Layer 2 of a small transformer language model trained on English Wikipedia (8 layers, counted from 0, width 64).
In attention head 0, each number of a token's query is one row of weights dot the token's vector x plus its bias. The head spreads its attention over the tokens so far by the softmax of query dot key.

Query weights of the head. A number n stands for (n - 500) times 0.002.
q0 (bias 0.231): 449 521 430 367 519 669 620 412 471 524 561 459 531 488 554 300 522 636 384 589 622 560 560 492 451 614 459 453 401 646 547 624 474 473 439 608 517 612 590 429 496 472 463 468 493 399 509 548 526 402 610 504 464 471 432 544 374 551 480 390 589 396 469 486
q1 (bias -0.250): 545 651 582 575 552 208 421 590 595 456 416 561 615 504 436 714 483 372 706 371 280 398 424 575 542 329 560 398 466 378 452 367 552 641 570 521 497 385 391 447 543 441 523 650 421 639 420 537 361 628 353 488 560 636 543 504 548 467 599 660 616 627 558 522
q2 (bias 0.546): 493 225 303 283 429 973 635 402 394 482 593 530 322 397 640 161 551 739 251 619 972 806 549 376 403 781 431 638 559 706 578 748 533 271 388 402 459 742 552 579 495 601 472 277 610 261 649 507 632 319 701 466 419 315 377 376 257 664 245 267 396 355 444 491
q3 (bias 0.024): 443 581 452 521 510 478 469 524 376 596 496 493 480 488 462 476 543 513 393 552 546 594 461 448 531 530 506 449 557 465 528 467 392 515 487 424 602 575 530 545 412 473 366 541 461 548 569 529 553 486 521 448 455 558 477 530 387 566 457 499 605 496 447 510
q4 (bias -0.021): 532 620 493 547 526 377 499 571 550 463 453 518 557 506 488 622 426 520 538 445 378 368 445 589 533 430 462 500 461 407 462 456 521 569 634 556 491 471 444 462 581 500 504 521 465 540 474 445 438 550 468 468 488 570 525 496 504 511 603 538 536 560 449 464
q5 (bias 0.062): 506 445 484 554 484 562 490 478 455 517 524 466 479 493 471 465 483 519 437 538 522 521 508 490 544 514 515 550 536 488 483 500 474 491 478 508 568 553 535 524 452 548 510 452 524 487 529 479 536 504 555 479 504 444 488 519 557 498 498 423 436 448 484 504
q6 (bias -0.004): 475 515 475 498 527 513 509 474 482 508 486 530 499 491 540 502 512 487 546 488 505 490 517 522 497 531 468 492 481 553 491 523 534 533 506 544 489 525 529 495 508 497 492 519 494 494 476 501 504 473 532 461 499 515 455 483 501 462 490 500 505 542 501 510
q7 (bias 0.030): 522 577 434 619 477 493 498 416 476 459 545 461 523 505 527 533 532 627 475 589 603 508 483 481 527 520 481 503 472 449 409 502 387 371 453 494 491 547 504 517 482 479 501 517 490 574 437 380 426 567 509 610 524 469 409 578 594 562 510 404 577 542 419 459
q8 (bias -0.007): 574 417 534 462 444 475 545 483 396 481 471 496 567 437 585 590 550 402 409 493 449 499 457 537 539 440 488 493 404 603 535 419 597 479 592 507 588 560 500 550 490 467 396 426 572 472 457 545 551 543 565 608 362 520 544 560 487 483 581 467 431 414 452 473
q9 (bias -0.071): 457 581 416 443 514 483 541 501 552 424 464 561 542 478 443 417 536 544 533 487 541 492 505 481 490 494 557 604 585 440 498 393 469 512 514 460 526 576 374 538 506 498 533 597 489 556 463 489 627 509 481 516 577 414 456 422 537 495 569 549 445 455 446 523
q10 (bias -0.010): 493 447 571 516 416 503 442 462 457 575 440 489 582 467 524 518 374 515 519 562 492 453 465 488 580 502 562 481 540 572 400 507 535 490 588 414 393 548 453 474 577 531 494 516 584 521 524 624 517 451 473 443 517 346 490 574 602 484 534 580 543 407 454 450
q11 (bias -0.003): 509 527 569 513 484 536 555 425 557 506 499 475 434 517 413 514 504 434 520 679 478 566 503 423 584 467 577 541 503 475 533 486 698 521 484 473 524 554 474 596 464 554 527 509 425 472 510 349 371 511 574 525 489 453 489 528 489 410 445 591 515 468 412 573
q12 (bias 0.017): 581 484 601 452 422 506 456 627 480 485 418 474 537 429 455 533 481 502 475 520 518 491 496 450 518 409 462 538 575 474 551 501 500 521 466 566 532 511 524 548 494 507 647 441 518 537 484 487 471 529 477 488 583 589 437 452 364 539 461 441 461 579 550 562
q13 (bias -0.004): 590 586 485 486 471 521 526 433 515 392 468 586 511 450 461 545 517 527 463 552 454 489 458 497 456 535 433 554 441 497 525 497 506 443 407 439 557 455 572 476 533 553 572 531 493 495 461 526 556 438 477 445 552 530 596 569 480 436 472 522 516 474 482 685
q14 (bias -0.069): 418 384 484 417 573 447 549 493 465 617 478 495 527 527 543 429 487 614 558 428 464 455 539 507 517 443 438 447 516 434 547 476 516 511 381 481 506 537 613 512 479 514 551 495 368 482 568 604 482 521 538 494 596 552 503 537 420 596 529 620 444 400 408 554
q15 (bias -0.013): 441 494 549 496 523 462 543 443 492 529 424 419 442 535 462 514 484 535 461 520 539 522 573 497 375 413 453 510 532 452 545 531 410 516 523 481 666 645 494 675 462 499 481 515 469 510 477 574 553 522 466 431 481 395 365 484 470 466 572 431 576 556 499 471
q16 (bias -0.028): 422 464 496 468 447 447 608 504 453 619 520 599 475 556 470 511 573 522 485 496 474 465 560 544 406 412 499 578 458 524 540 531 514 590 462 542 436 542 478 567 468 411 689 477 411 484 468 592 583 512 459 429 478 500 496 536 489 457 440 351 499 546 466 448
q17 (bias -0.012): 419 439 465 490 455 528 425 454 569 544 566 631 524 412 534 485 389 455 456 450 426 589 474 518 462 505 453 465 550 471 453 535 593 532 515 576 523 562 343 467 493 472 456 532 520 456 558 466 502 635 502 449 451 372 501 511 451 596 541 444 551 600 516 507
q18 (bias 0.015): 571 526 423 533 519 408 531 561 486 452 583 511 532 524 465 508 496 426 381 534 505 576 466 426 451 483 599 440 546 437 507 519 537 462 588 595 544 519 473 515 529 505 506 559 381 442 543 496 462 433 433 448 572 490 519 451 556 580 470 436 498 467 548 511
q19 (bias 0.031): 586 521 479 443 532 515 478 518 540 482 417 506 463 505 541 523 541 637 561 537 506 562 521 447 620 446 432 363 559 524 535 502 390 421 475 559 550 463 545 460 546 491 536 439 571 542 564 554 359 463 408 484 476 487 523 529 490 462 533 540 543 430 498 557
q20 (bias 0.037): 538 493 451 519 494 499 455 554 534 637 502 512 499 433 483 549 483 546 504 446 523 595 396 524 570 528 473 437 437 506 586 449 449 417 463 474 477 537 578 534 519 510 501 536 473 527 501 381 497 533 481 551 544 446 581 496 413 457 647 410 485 478 453 521
q21 (bias -0.052): 491 533 460 503 440 529 582 624 610 505 553 535 432 493 477 435 423 450 412 504 423 579 482 418 505 520 412 511 614 593 478 390 429 458 498 451 511 496 539 525 531 490 469 486 482 545 471 527 566 539 569 477 528 565 433 489 494 450 525 599 388 441 462 603
q22 (bias -0.014): 410 492 531 522 531 512 513 456 448 513 429 401 525 560 523 485 575 597 426 483 605 405 430 518 511 514 349 537 560 455 544 481 413 416 579 512 516 373 519 497 491 505 560 528 511 502 513 447 581 563 452 501 525 573 447 455 549 497 487 490 498 524 526 436
q23 (bias 0.017): 702 495 531 417 468 486 648 487 541 501 542 543 553 465 394 528 426 503 446 575 454 623 515 562 629 446 546 453 478 515 415 484 430 469 503 490 384 557 521 567 411 506 481 535 559 409 466 604 431 544 518 418 544 535 465 513 519 543 478 520 449 499 515 439
q24 (bias 0.042): 447 509 597 405 567 576 507 600 442 547 453 515 518 534 416 422 519 533 523 516 399 533 484 477 492 560 570 522 579 507 525 510 465 439 605 557 504 479 461 422 456 347 431 452 456 438 516 486 511 418 531 519 612 501 469 534 438 415 519 535 538 577 530 472
q25 (bias 0.003): 447 500 497 599 489 379 621 525 503 533 460 554 460 482 553 424 531 522 608 451 464 499 533 437 508 498 489 488 348 498 549 487 478 568 569 555 420 625 437 527 531 451 484 429 522 556 507 494 493 456 517 480 487 474 512 496 516 507 476 458 442 611 557 512
q26 (bias 0.024): 402 467 555 515 538 549 539 417 565 520 522 484 477 472 441 551 452 561 425 563 485 517 509 540 551 514 484 441 474 408 514 517 521 504 497 478 550 485 405 488 540 404 516 529 508 421 449 381 559 472 495 477 465 513 589 534 494 616 462 517 650 614 496 556
q27 (bias 0.068): 503 626 549 476 519 528 450 550 490 417 474 563 539 557 509 520 477 605 558 493 537 465 470 533 453 494 507 380 528 490 515 509 487 584 527 466 597 514 497 587 578 499 499 430 513 441 493 421 474 496 594 491 444 496 492 482 488 372 485 393 463 518 516 487
q28 (bias 0.026): 481 481 421 553 511 474 555 573 581 376 450 417 516 512 425 550 491 502 582 518 582 496 542 524 448 493 531 520 473 497 611 410 479 440 535 539 497 502 584 478 495 544 525 581 451 412 530 485 487 494 467 483 503 472 464 458 476 550 477 497 611 554 515 383
q29 (bias -0.004): 485 500 505 473 505 502 476 497 513 580 377 590 400 449 512 551 571 512 496 409 426 538 461 478 549 440 372 521 526 428 407 496 545 492 540 490 486 529 528 616 508 574 534 507 409 483 541 501 457 533 509 531 538 594 368 498 580 559 510 518 522 546 516 314
q30 (bias 0.059): 535 461 473 471 524 570 530 511 496 576 561 456 468 603 457 499 491 502 452 500 583 531 522 504 416 432 578 436 440 416 538 507 617 450 512 542 560 476 397 498 487 418 589 474 520 546 462 550 493 491 520 493 656 437 453 541 570 546 500 463 610 526 478 449
q31 (bias 0.046): 527 558 471 456 513 447 457 569 617 545 405 488 473 413 395 509 493 612 437 508 560 606 499 419 493 390 525 495 421 548 464 490 571 426 469 564 503 566 508 485 547 587 534 420 424 467 572 526 505 535 493 472 540 566 517 502 586 397 468 407 601 411 536 549

Each question shows a short text with each token's key, already scaled and adjusted for position as the last token sees it. A number n stands for (n - 500) times 0.0065.

Then comes the last token's vector x. A number n stands for (n - 500) times 0.011.

0 "ed": 561 559 484 479 544 613 224 473 476 489 532 458 489 468 516 472 467 479 535 540 491 480 491 502 488 532 496 518 518 485 519 512
1 " to": 543 534 478 465 595 693 122 495 426 477 491 445 539 501 527 444 503 495 540 510 485 473 498 465 479 546 521 528 505 499 505 529
2 " b": 388 502 468 461 547 703 106 506 522 466 528 508 491 494 501 453 469 500 504 508 501 495 468 525 474 521 512 499 505 498 511 477
3 "ig": 405 504 476 440 458 702 59 462 468 533 507 506 508 507 519 477 470 413 503 517 490 525 528 475 514 522 525 539 527 517 551 509
4 "g": 537 513 470 472 374 593 301 509 513 498 556 517 506 488 471 483 482 442 510 506 498 515 501 529 486 469 489 523 530 496 525 542
5 "er": 541 485 493 491 468 563 344 479 440 469 520 518 461 490 510 467 500 469 504 497 437 524 478 495 516 513 486 492 514 496 521 488
6 " sp": 604 408 482 491 545 706 113 505 484 497 513 489 519 505 511 459 439 464 514 500 532 503 557 493 511 478 508 479 506 527 498 515
x: 507 526 563 583 335 510 652 448 494 559 433 699 484 328 501 486 596 530 620 475 483 399 625 401 372 605 496 559 539 591 529 706 486 336 561 514 341 426 368 397 703 515 346 253 494 369 461 437 489 309 397 566 571 549 548 537 630 601 568 431 536 551 546 486
To which token does the last token give the most attention? 5 "er"

0 " and": 565 533 487 426 509 607 240 475 467 467 489 457 533 497 476 434 487 500 519 524 495 518 493 491 485 564 510 538 521 467 476 540
1 " the": 527 529 501 455 568 651 194 457 471 495 517 450 538 501 483 479 456 512 521 525 466 480 489 501 503 546 528 506 519 511 485 483
2 " N": 379 498 470 474 562 728 96 539 442 493 504 486 541 515 461 494 483 523 520 525 478 472 509 483 474 496 517 523 538 487 502 513
3 "ep": 410 499 468 514 424 640 203 491 468 501 473 490 508 515 512 458 453 510 482 527 545 514 504 482 528 475 510 522 529 498 490 562
4 "al": 513 495 479 540 445 591 304 482 451 490 518 471 498 516 514 487 492 509 497 518 489 488 520 469 491 522 539 520 489 468 485 518
5 "i": 608 473 483 515 452 605 239 454 480 458 485 508 464 494 521 507 461 489 526 507 494 496 475 534 508 481 514 539 517 527 495 499
6 " s": 608 411 486 476 549 708 102 477 497 506 500 469 510 489 520 458 469 520 476 475 481 496 509 468 515 494 544 498 476 471 522 464
x: 673 599 416 549 522 413 665 451 425 467 408 516 520 424 750 520 394 577 532 445 405 424 444 367 532 600 471 368 425 495 525 779 599 251 461 530 586 598 436 535 668 543 421 434 543 436 461 455 619 328 373 553 672 491 624 362 513 515 487 424 419 533 563 475
To which token does the last token give the most attention? 0 " and"

0 "es": 526 526 483 492 548 603 276 519 466 498 477 503 501 473 492 472 454 545 531 551 485 506 493 499 490 483 528 485 506 450 500 502
1 " between": 523 514 507 470 536 640 207 451 499 492 473 467 534 473 483 484 464 521 539 510 481 455 480 481 500 550 510 513 528 475 511 481
2 " L": 377 502 469 462 567 700 120 446 490 490 510 479 538 483 537 499 534 526 487 507 465 492 498 530 464 533 507 525 515 517 492 511
3 "h": 395 469 481 512 466 665 190 530 460 500 475 469 519 518 490 525 495 511 526 471 484 512 554 477 475 490 535 512 519 513 550 511
4 "as": 515 511 495 471 433 576 290 509 446 529 530 505 501 464 555 479 467 536 506 515 491 471 492 529 494 516 560 493 517 489 540 490
5 "a": 618 471 486 522 466 640 220 488 493 507 520 491 466 488 499 502 430 503 531 511 444 492 485 508 495 481 508 525 511 500 509 500
6 " b": 612 421 486 465 559 689 93 505 528 470 526 511 493 497 502 455 471 503 503 509 498 494 465 522 478 515 511 497 508 502 510 474
x: 520 476 430 439 319 546 639 493 481 413 477 637 555 411 566 450 565 456 548 421 506 419 623 446 409 440 518 610 504 445 442 472 480 416 551 489 466 614 570 560 841 486 467 426 534 464 462 445 541 190 461 687 619 518 568 189 574 584 506 449 535 565 589 459
To which token does the last token give the most attention? 1 " between"

0 "un": 540 537 476 461 578 567 283 515 479 499 523 498 500 479 506 508 482 490 501 531 488 491 479 501 473 528 562 515 504 497 550 516
1 "b": 434 519 453 473 626 626 186 529 508 490 516 536 505 491 468 473 488 487 521 487 489 490 501 523 463 478 521 514 529 495 535 514
2 "art": 393 531 480 501 533 656 182 474 476 512 540 470 512 476 530 478 484 490 500 493 477 483 484 499 497 529 525 509 509 502 526 493
3 "on": 387 514 469 509 404 729 90 482 461 502 533 484 496 465 510 478 463 481 497 547 470 473 473 499 531 520 530 502 548 515 509 498
4 "sh": 514 484 473 487 380 653 217 520 446 521 505 488 513 505 499 516 496 522 553 540 498 514 534 520 460 498 527 519 525 530 543 545
5 "ire": 575 485 491 486 478 619 237 500 443 513 500 478 517 476 489 502 475 509 514 524 495 521 503 481 490 520 524 543 528 496 511 488
6 " from": 554 450 520 454 500 644 180 473 502 498 513 453 565 459 503 475 471 518 558 529 476 457 482 503 508 542 511 493 527 494 520 485
x: 688 515 454 583 345 285 556 591 508 363 477 433 486 473 656 500 493 515 477 478 571 509 575 441 444 738 435 717 422 481 462 513 572 570 469 575 435 427 354 406 532 531 412 483 449 526 809 500 446 580 566 534 529 523 457 227 540 487 406 413 437 537 471 536
Which token does the last token look at most, and with what share of its attention? 6 " from", with about 60%

0 "ublic": 547 534 489 457 521 620 235 491 407 491 507 492 521 499 484 463 514 518 501 511 478 494 482 483 487 571 532 527 522 469 504 508
1 "ations": 493 526 501 461 540 578 316 493 443 509 502 466 512 505 508 458 470 514 498 519 488 500 491 490 454 509 513 502 520 451 480 516
2 " includ": 415 506 475 490 569 715 105 521 446 478 500 502 529 499 470 496 494 503 480 508 508 424 494 447 476 536 525 529 539 494 491 520
3 "ing": 425 512 489 459 483 643 175 482 474 487 514 473 527 492 473 456 506 514 539 519 521 486 482 497 487 556 512 528 528 451 521 531
4 ",": 480 470 490 468 425 659 151 462 483 447 478 463 515 458 497 422 471 496 522 521 491 491 503 478 495 562 528 508 510 488 485 484
5 " The": 532 467 512 457 439 648 203 442 475 485 522 450 529 496 492 497 472 499 527 540 466 475 497 502 503 555 541 511 541 510 489 487
6 " New": 554 426 512 456 513 666 174 439 472 527 526 462 481 509 535 489 499 506 502 519 505 489 467 452 530 562 525 486 528 514 515 461
x: 647 377 423 392 429 715 679 571 517 431 519 616 512 326 633 486 596 392 357 613 246 479 516 467 580 678 398 633 490 505 378 595 431 397 467 543 379 450 466 561 600 424 526 635 463 430 600 492 334 465 546 495 485 469 536 326 477 577 493 627 597 410 540 503
Which token does the last token look at most, and with what share of its attention? 6 " New", with about 50%

0 " ele": 586 548 482 495 528 723 119 502 438 483 490 438 540 542 467 493 496 542 501 508 486 507 519 436 489 522 530 534 514 472 491 493
1 "ction": 484 529 496 458 555 586 293 503 451 507 511 462 500 503 504 448 495 479 484 506 517 506 503 484 491 514 498 519 520 469 500 523
2 ",": 436 502 484 465 544 661 157 457 482 450 480 458 509 461 505 418 466 494 518 526 487 489 503 476 495 554 524 502 510 486 481 468
3 " l": 392 475 474 480 449 708 114 454 526 454 534 472 532 478 526 466 509 495 476 505 482 487 498 504 505 502 465 501 461 517 507 506
4 "os": 485 480 499 489 444 603 273 530 462 511 478 462 507 538 531 470 459 535 496 517 508 477 505 467 495 461 543 505 488 491 525 524
5 "ing": 540 488 500 461 447 597 268 478 486 480 491 465 516 507 501 458 501 503 542 534 490 496 500 502 489 505 472 500 519 456 514 522
6 " his": 550 444 516 455 488 599 287 493 453 511 512 429 540 515 487 498 476 510 513 498 483 491 494 511 479 569 494 522 483 528 473 497
x: 554 655 566 483 406 483 549 553 500 267 589 669 505 393 643 488 415 489 540 400 521 247 491 511 536 616 515 751 574 532 508 554 566 415 504 315 509 488 519 416 494 385 514 464 462 642 649 385 399 428 458 469 411 440 496 295 586 574 354 514 546 532 622 582
To which token does the last token give the most attention? 2 ","

0 " ": 612 551 462 426 590 696 84 480 492 524 516 504 487 500 484 429 494 486 504 499 437 491 486 460 483 523 510 525 499 506 501 466
1 "if": 488 515 477 451 551 617 262 482 512 539 512 524 502 479 525 460 504 485 525 490 478 516 465 524 510 554 481 530 507 520 530 528
2 " there": 457 501 490 452 548 646 231 503 460 462 546 502 510 503 513 490 475 522 479 536 496 490 495 459 419 530 503 505 497 476 484 485
3 " are": 477 484 508 438 499 605 259 493 511 500 501 512 500 486 510 426 471 509 538 499 501 463 477 496 483 567 514 484 502 490 503 514
4 " dis": 497 455 501 468 477 665 204 506 487 499 524 487 463 523 505 447 425 494 505 526 518 467 536 463 507 477 509 477 494 484 509 480
5 "p": 589 462 487 489 458 646 187 493 476 481 511 550 531 518 502 442 444 487 506 538 508 486 482 542 479 497 502 508 490 499 474 511
6 "ut": 589 490 482 436 567 615 237 486 505 499 553 504 505 473 524 498 510 479 523 515 522 484 465 505 486 517 502 543 516 502 544 539
x: 410 433 374 522 295 663 483 432 427 465 622 515 498 548 500 469 461 536 438 590 550 507 540 480 620 774 446 498 526 421 497 550 442 374 642 450 524 598 544 598 557 433 417 548 621 442 634 438 562 332 649 645 590 611 384 435 595 434 483 340 447 456 356 387
To which token does the last token give the most attention? 4 " dis"

0 "on": 565 553 462 507 596 647 202 501 473 486 520 496 489 468 508 491 472 487 491 560 478 472 466 502 528 519 527 503 540 498 505 520
1 "sh": 473 529 466 488 613 651 216 520 449 521 505 492 511 504 495 515 497 524 554 543 499 518 531 517 463 503 531 516 525 528 544 550
2 "ire": 426 520 484 486 513 619 238 501 443 511 501 478 517 475 487 502 475 511 514 524 496 520 503 481 490 523 526 543 528 495 512 490
3 " Comm": 412 476 491 491 489 727 103 466 427 515 474 471 515 523 466 489 482 497 480 512 476 505 515 519 539 502 536 541 536 466 521 475
4 "un": 502 514 494 501 428 601 305 502 484 488 525 480 514 487 510 543 476 505 494 504 513 480 477 505 451 514 563 526 507 504 545 511
5 "ity": 538 503 515 454 492 533 367 501 445 513 520 502 520 507 468 455 488 509 514 505 474 532 473 509 457 503 498 502 502 450 514 519
6 " and": 564 470 503 428 492 602 247 478 468 467 486 458 535 496 475 435 485 499 518 525 493 518 495 493 484 562 510 538 523 466 474 540
x: 603 545 557 525 441 439 529 516 537 327 547 514 538 515 672 479 317 530 514 514 502 409 625 622 549 708 498 538 507 519 532 445 503 357 450 339 375 585 381 469 432 592 533 389 640 539 823 546 348 384 465 538 489 520 485 334 395 514 485 465 498 563 458 437
To which token does the last token give the most attention? 6 " and"

0 "as": 548 545 484 468 564 584 281 497 466 527 523 511 494 469 545 487 468 524 517 508 469 470 490 548 481 498 544 485 532 506 543 517
1 "a": 450 529 476 523 604 631 238 487 492 513 524 488 468 486 499 501 437 504 532 513 449 500 482 526 503 480 510 522 512 497 516 505
2 " to": 446 512 482 466 592 692 126 499 428 478 488 442 539 501 529 445 507 497 535 506 485 474 502 462 481 540 516 527 505 494 507 531
3 " s": 407 475 478 474 451 716 125 483 494 500 495 466 509 486 521 461 465 524 477 483 479 492 518 471 512 493 542 496 474 465 523 462
4 "ell": 477 474 488 465 399 657 208 499 459 508 479 492 499 510 527 472 502 461 498 531 461 487 501 502 505 500 465 514 504 480 529 514
5 " and": 520 479 501 425 440 606 250 476 465 465 485 457 532 493 480 435 484 499 519 527 493 519 499 492 483 563 509 539 519 462 477 536
6 " bu": 581 429 495 469 532 696 144 501 487 482 518 499 490 519 507 446 477 490 484 494 482 491 529 487 512 515 545 504 504 508 512 468
x: 515 516 572 551 486 517 599 516 357 563 404 496 490 245 530 528 444 604 602 423 500 416 534 459 636 510 509 526 457 433 450 433 505 306 457 448 371 484 541 554 748 538 656 322 394 356 568 461 564 405 538 531 615 618 438 314 571 766 412 444 600 529 594 430
To which token does the last token give the most attention? 2 " to"

0 " for": 587 563 482 464 513 676 124 465 453 470 511 438 526 453 508 475 484 519 551 502 495 467 506 468 522 550 533 518 537 492 523 512
1 " w": 477 519 462 478 628 726 109 534 488 486 521 491 514 452 482 493 486 476 490 475 482 488 527 504 529 506 498 486 515 528 505 454
2 "ar": 454 528 489 466 545 633 223 513 465 483 521 518 489 516 463 455 482 534 468 525 467 501 480 518 508 524 552 541 486 468 568 482
3 " ex": 424 459 472 496 468 751 75 494 464 467 485 476 517 497 504 456 464 515 523 507 501 481 516 471 527 475 500 494 505 450 517 495
4 "p": 515 472 481 503 423 617 260 516 466 475 514 547 541 505 479 465 450 521 510 525 516 484 497 538 481 490 519 518 484 462 490 527
5 "ens": 547 468 487 462 464 636 233 486 466 497 535 493 530 488 506 514 490 540 498 473 510 487 472 495 482 512 559 531 522 458 532 491
6 "es": 562 469 494 495 554 607 261 526 454 510 482 499 495 484 499 480 452 541 535 534 484 503 506 487 476 467 514 492 497 460 497 515
x: 574 264 515 674 462 532 430 524 439 437 435 593 446 549 588 532 494 649 394 533 650 392 551 411 437 611 361 674 553 592 582 724 545 533 414 339 525 460 380 553 457 519 595 405 392 525 566 551 508 391 528 499 645 419 684 480 486 555 448 496 300 318 435 431
To which token does the last token give the most attention? 3 " ex"

0 "s": 567 537 477 450 559 624 236 502 462 515 496 503 522 460 520 477 471 546 531 515 441 502 521 516 495 480 537 509 505 468 515 489
1 " and": 527 523 489 425 560 611 238 476 467 467 487 458 533 497 476 433 486 500 519 525 495 518 495 490 486 564 509 538 521 466 475 539
2 " c": 400 482 466 497 527 720 122 510 477 497 497 487 518 514 494 468 476 447 501 503 510 496 524 485 496 514 506 495 513 470 482 504
3 "it": 425 486 485 429 479 665 214 485 486 504 494 533 512 521 472 465 520 479 529 512 457 477 443 514 537 539 512 542 496 435 522 509
4 "iz": 514 494 480 505 401 651 174 523 489 467 514 505 479 470 491 478 491 459 498 547 511 437 503 482 541 498 514 547 515 484 544 521
5 "ens": 537 469 489 463 464 616 256 497 471 499 528 499 519 486 523 522 493 536 498 491 487 484 479 487 471 521 549 521 514 457 536 501
6 ",": 575 442 498 471 514 648 167 455 479 448 487 463 506 462 505 421 465 496 517 524 491 492 500 469 488 555 526 503 506 485 486 481
x: 562 380 543 494 454 449 615 412 577 375 528 445 530 546 647 480 408 476 617 524 475 377 575 544 481 656 404 706 453 608 536 537 486 441 476 438 451 490 379 416 605 594 496 400 612 432 634 617 467 498 496 455 577 491 503 38 390 454 657 381 531 506 519 528
Which token does the last token look at most, and with what share of its attention? 6 ",", with about 50%

0 ".\n\n": 579 542 488 466 535 689 130 474 430 528 496 539 522 474 478 489 503 532 515 491 461 457 483 471 467 513 531 521 563 476 527 508
1 "D": 446 533 461 494 644 711 99 504 513 548 526 502 491 471 477 509 477 493 467 506 487 538 512 464 483 507 478 499 537 483 490 523
2 "r": 422 483 471 448 553 691 178 521 504 470 478 500 551 529 430 484 516 498 482 494 472 484 503 512 539 512 524 529 509 519 490 485
3 "ury": 437 508 498 466 455 638 205 506 415 518 548 463 512 480 495 475 459 503 530 508 497 471 504 463 492 516 513 521 527 493 524 469
4 " has": 499 474 500 441 453 595 269 502 462 529 478 511 499 505 489 445 497 517 548 506 526 511 462 481 477 561 515 504 519 472 484 549
5 " been": 520 457 509 431 462 619 218 481 479 502 474 490 538 481 497 444 485 522 538 486 488 479 472 485 477 581 519 496 520 521 485 547
6 " the": 570 452 515 452 493 644 194 467 474 495 512 449 537 503 478 477 456 513 520 525 469 480 491 501 503 550 529 507 517 510 484 485
x: 554 458 491 442 426 567 638 508 559 297 503 404 496 387 595 483 400 456 583 492 495 408 471 518 460 683 506 652 466 538 500 507 528 369 439 486 450 446 482 431 596 479 480 549 530 680 904 472 374 461 393 531 456 471 441 340 543 569 413 458 491 497 578 647
To which token does the last token give the most attention? 6 " the"

0 "om": 565 539 478 496 548 642 247 490 506 484 482 518 498 487 514 476 455 465 504 507 512 531 500 481 516 485 475 519 523 519 489 528
1 "ing": 520 533 494 471 549 602 285 463 487 470 504 476 518 501 491 464 495 501 544 538 493 499 477 511 484 528 481 502 516 476 499 525
2 " a": 449 504 491 458 565 695 171 478 483 526 505 454 510 533 533 466 468 538 552 491 462 511 510 496 482 564 515 506 514 520 479 492
3 " B": 377 488 469 482 400 732 72 495 516 490 524 493 490 507 497 461 486 511 511 508 509 490 473 535 471 527 521 508 541 500 495 478
4 "ail": 490 486 493 458 409 652 178 442 443 529 507 514 533 528 544 470 534 506 519 481 528 478 481 528 479 530 559 544 532 507 508 500
5 "ie": 570 473 494 488 439 664 181 482 439 507 507 486 479 496 459 469 486 479 506 514 453 532 515 469 510 519 514 540 537 504 527 531
6 " un": 589 404 500 429 498 717 65 456 440 504 516 468 508 476 519 512 501 511 522 522 482 460 484 485 473 549 537 511 513 504 525 493
x: 523 532 407 509 288 376 521 476 511 572 487 640 478 445 657 490 500 542 444 573 512 369 493 455 643 707 425 421 595 367 498 690 520 453 613 615 469 405 388 543 535 392 510 417 504 587 651 529 482 377 511 675 548 494 506 79 510 546 482 381 509 565 526 487
Which token does the last token look at most, and with what share of its attention? 6 " un", with about 50%

0 " at": 574 552 487 474 516 670 164 457 457 504 523 444 544 454 513 458 494 521 541 500 472 462 528 501 512 525 532 465 526 498 528 477
1 " the": 525 529 502 455 567 649 202 455 469 498 520 449 538 502 481 477 452 513 522 524 459 482 494 497 506 539 530 503 519 508 488 475
2 " G": 353 509 462 469 558 716 87 482 490 471 512 471 506 511 497 457 477 478 517 549 495 506 479 520 499 522 512 545 527 486 497 515
3 "l": 384 479 462 469 462 700 201 465 471 484 500 489 501 509 502 446 533 520 472 498 501 507 489 450 553 513 489 546 455 508 501 506
4 "as": 503 509 498 483 431 593 277 518 457 537 513 495 499 497 533 493 461 529 521 491 485 474 506 518 502 489 554 505 521 489 536 502
5 "g": 640 493 469 461 438 647 218 483 508 504 539 507 498 502 490 481 483 424 512 515 466 521 512 525 503 459 478 525 540 510 528 526
6 "ow": 562 486 493 453 545 562 342 493 465 484 513 504 504 477 514 444 493 469 494 479 478 513 487 514 503 521 484 520 525 530 507 515
x: 560 516 430 611 361 641 563 467 411 562 540 535 609 498 579 476 570 467 416 388 597 609 525 660 500 603 509 613 703 584 580 460 527 258 431 432 507 571 446 536 550 666 344 333 486 412 388 472 428 417 603 552 460 705 491 284 455 417 545 506 441 363 488 393
To which token does the last token give the most attention? 5 "g"

0 "ass": 542 530 475 466 587 609 249 468 474 532 512 534 520 485 515 492 471 523 544 488 504 496 486 508 471 515 530 507 519 521 529 560
1 "ad": 465 534 477 475 569 609 268 473 472 504 521 479 470 521 498 468 471 500 506 537 495 470 507 508 462 508 537 504 536 472 530 518
2 "or": 422 524 486 496 543 645 204 466 451 458 517 510 483 503 525 465 471 503 515 540 475 504 475 499 481 516 535 491 552 514 502 499
3 " of": 441 503 498 450 482 630 213 478 468 485 499 457 556 476 494 470 497 513 530 516 489 450 479 473 512 575 509 525 519 484 516 485
4 " Ch": 506 464 480 503 359 696 152 501 447 486 497 466 541 511 501 467 500 498 522 501 471 521 486 527 459 515 487 486 504 508 507 481
5 "ina": 574 477 501 522 485 631 217 487 461 526 548 461 491 468 487 506 462 520 535 513 510 512 488 509 514 524 537 518 534 476 531 487
6 " re": 538 411 509 474 532 680 161 498 496 482 500 457 522 499 448 451 453 533 524 504 538 499 491 497 521 496 490 493 531 505 487 496
x: 516 538 448 439 465 394 547 544 589 454 425 399 453 289 694 518 466 547 459 590 450 546 620 546 535 562 472 734 407 439 608 577 547 581 564 529 512 446 260 445 654 478 595 342 494 447 463 496 472 318 438 592 582 688 432 405 528 491 402 518 248 558 530 642
Which two tokens does the last token look at most, in order? 3 " of", 0 "ass"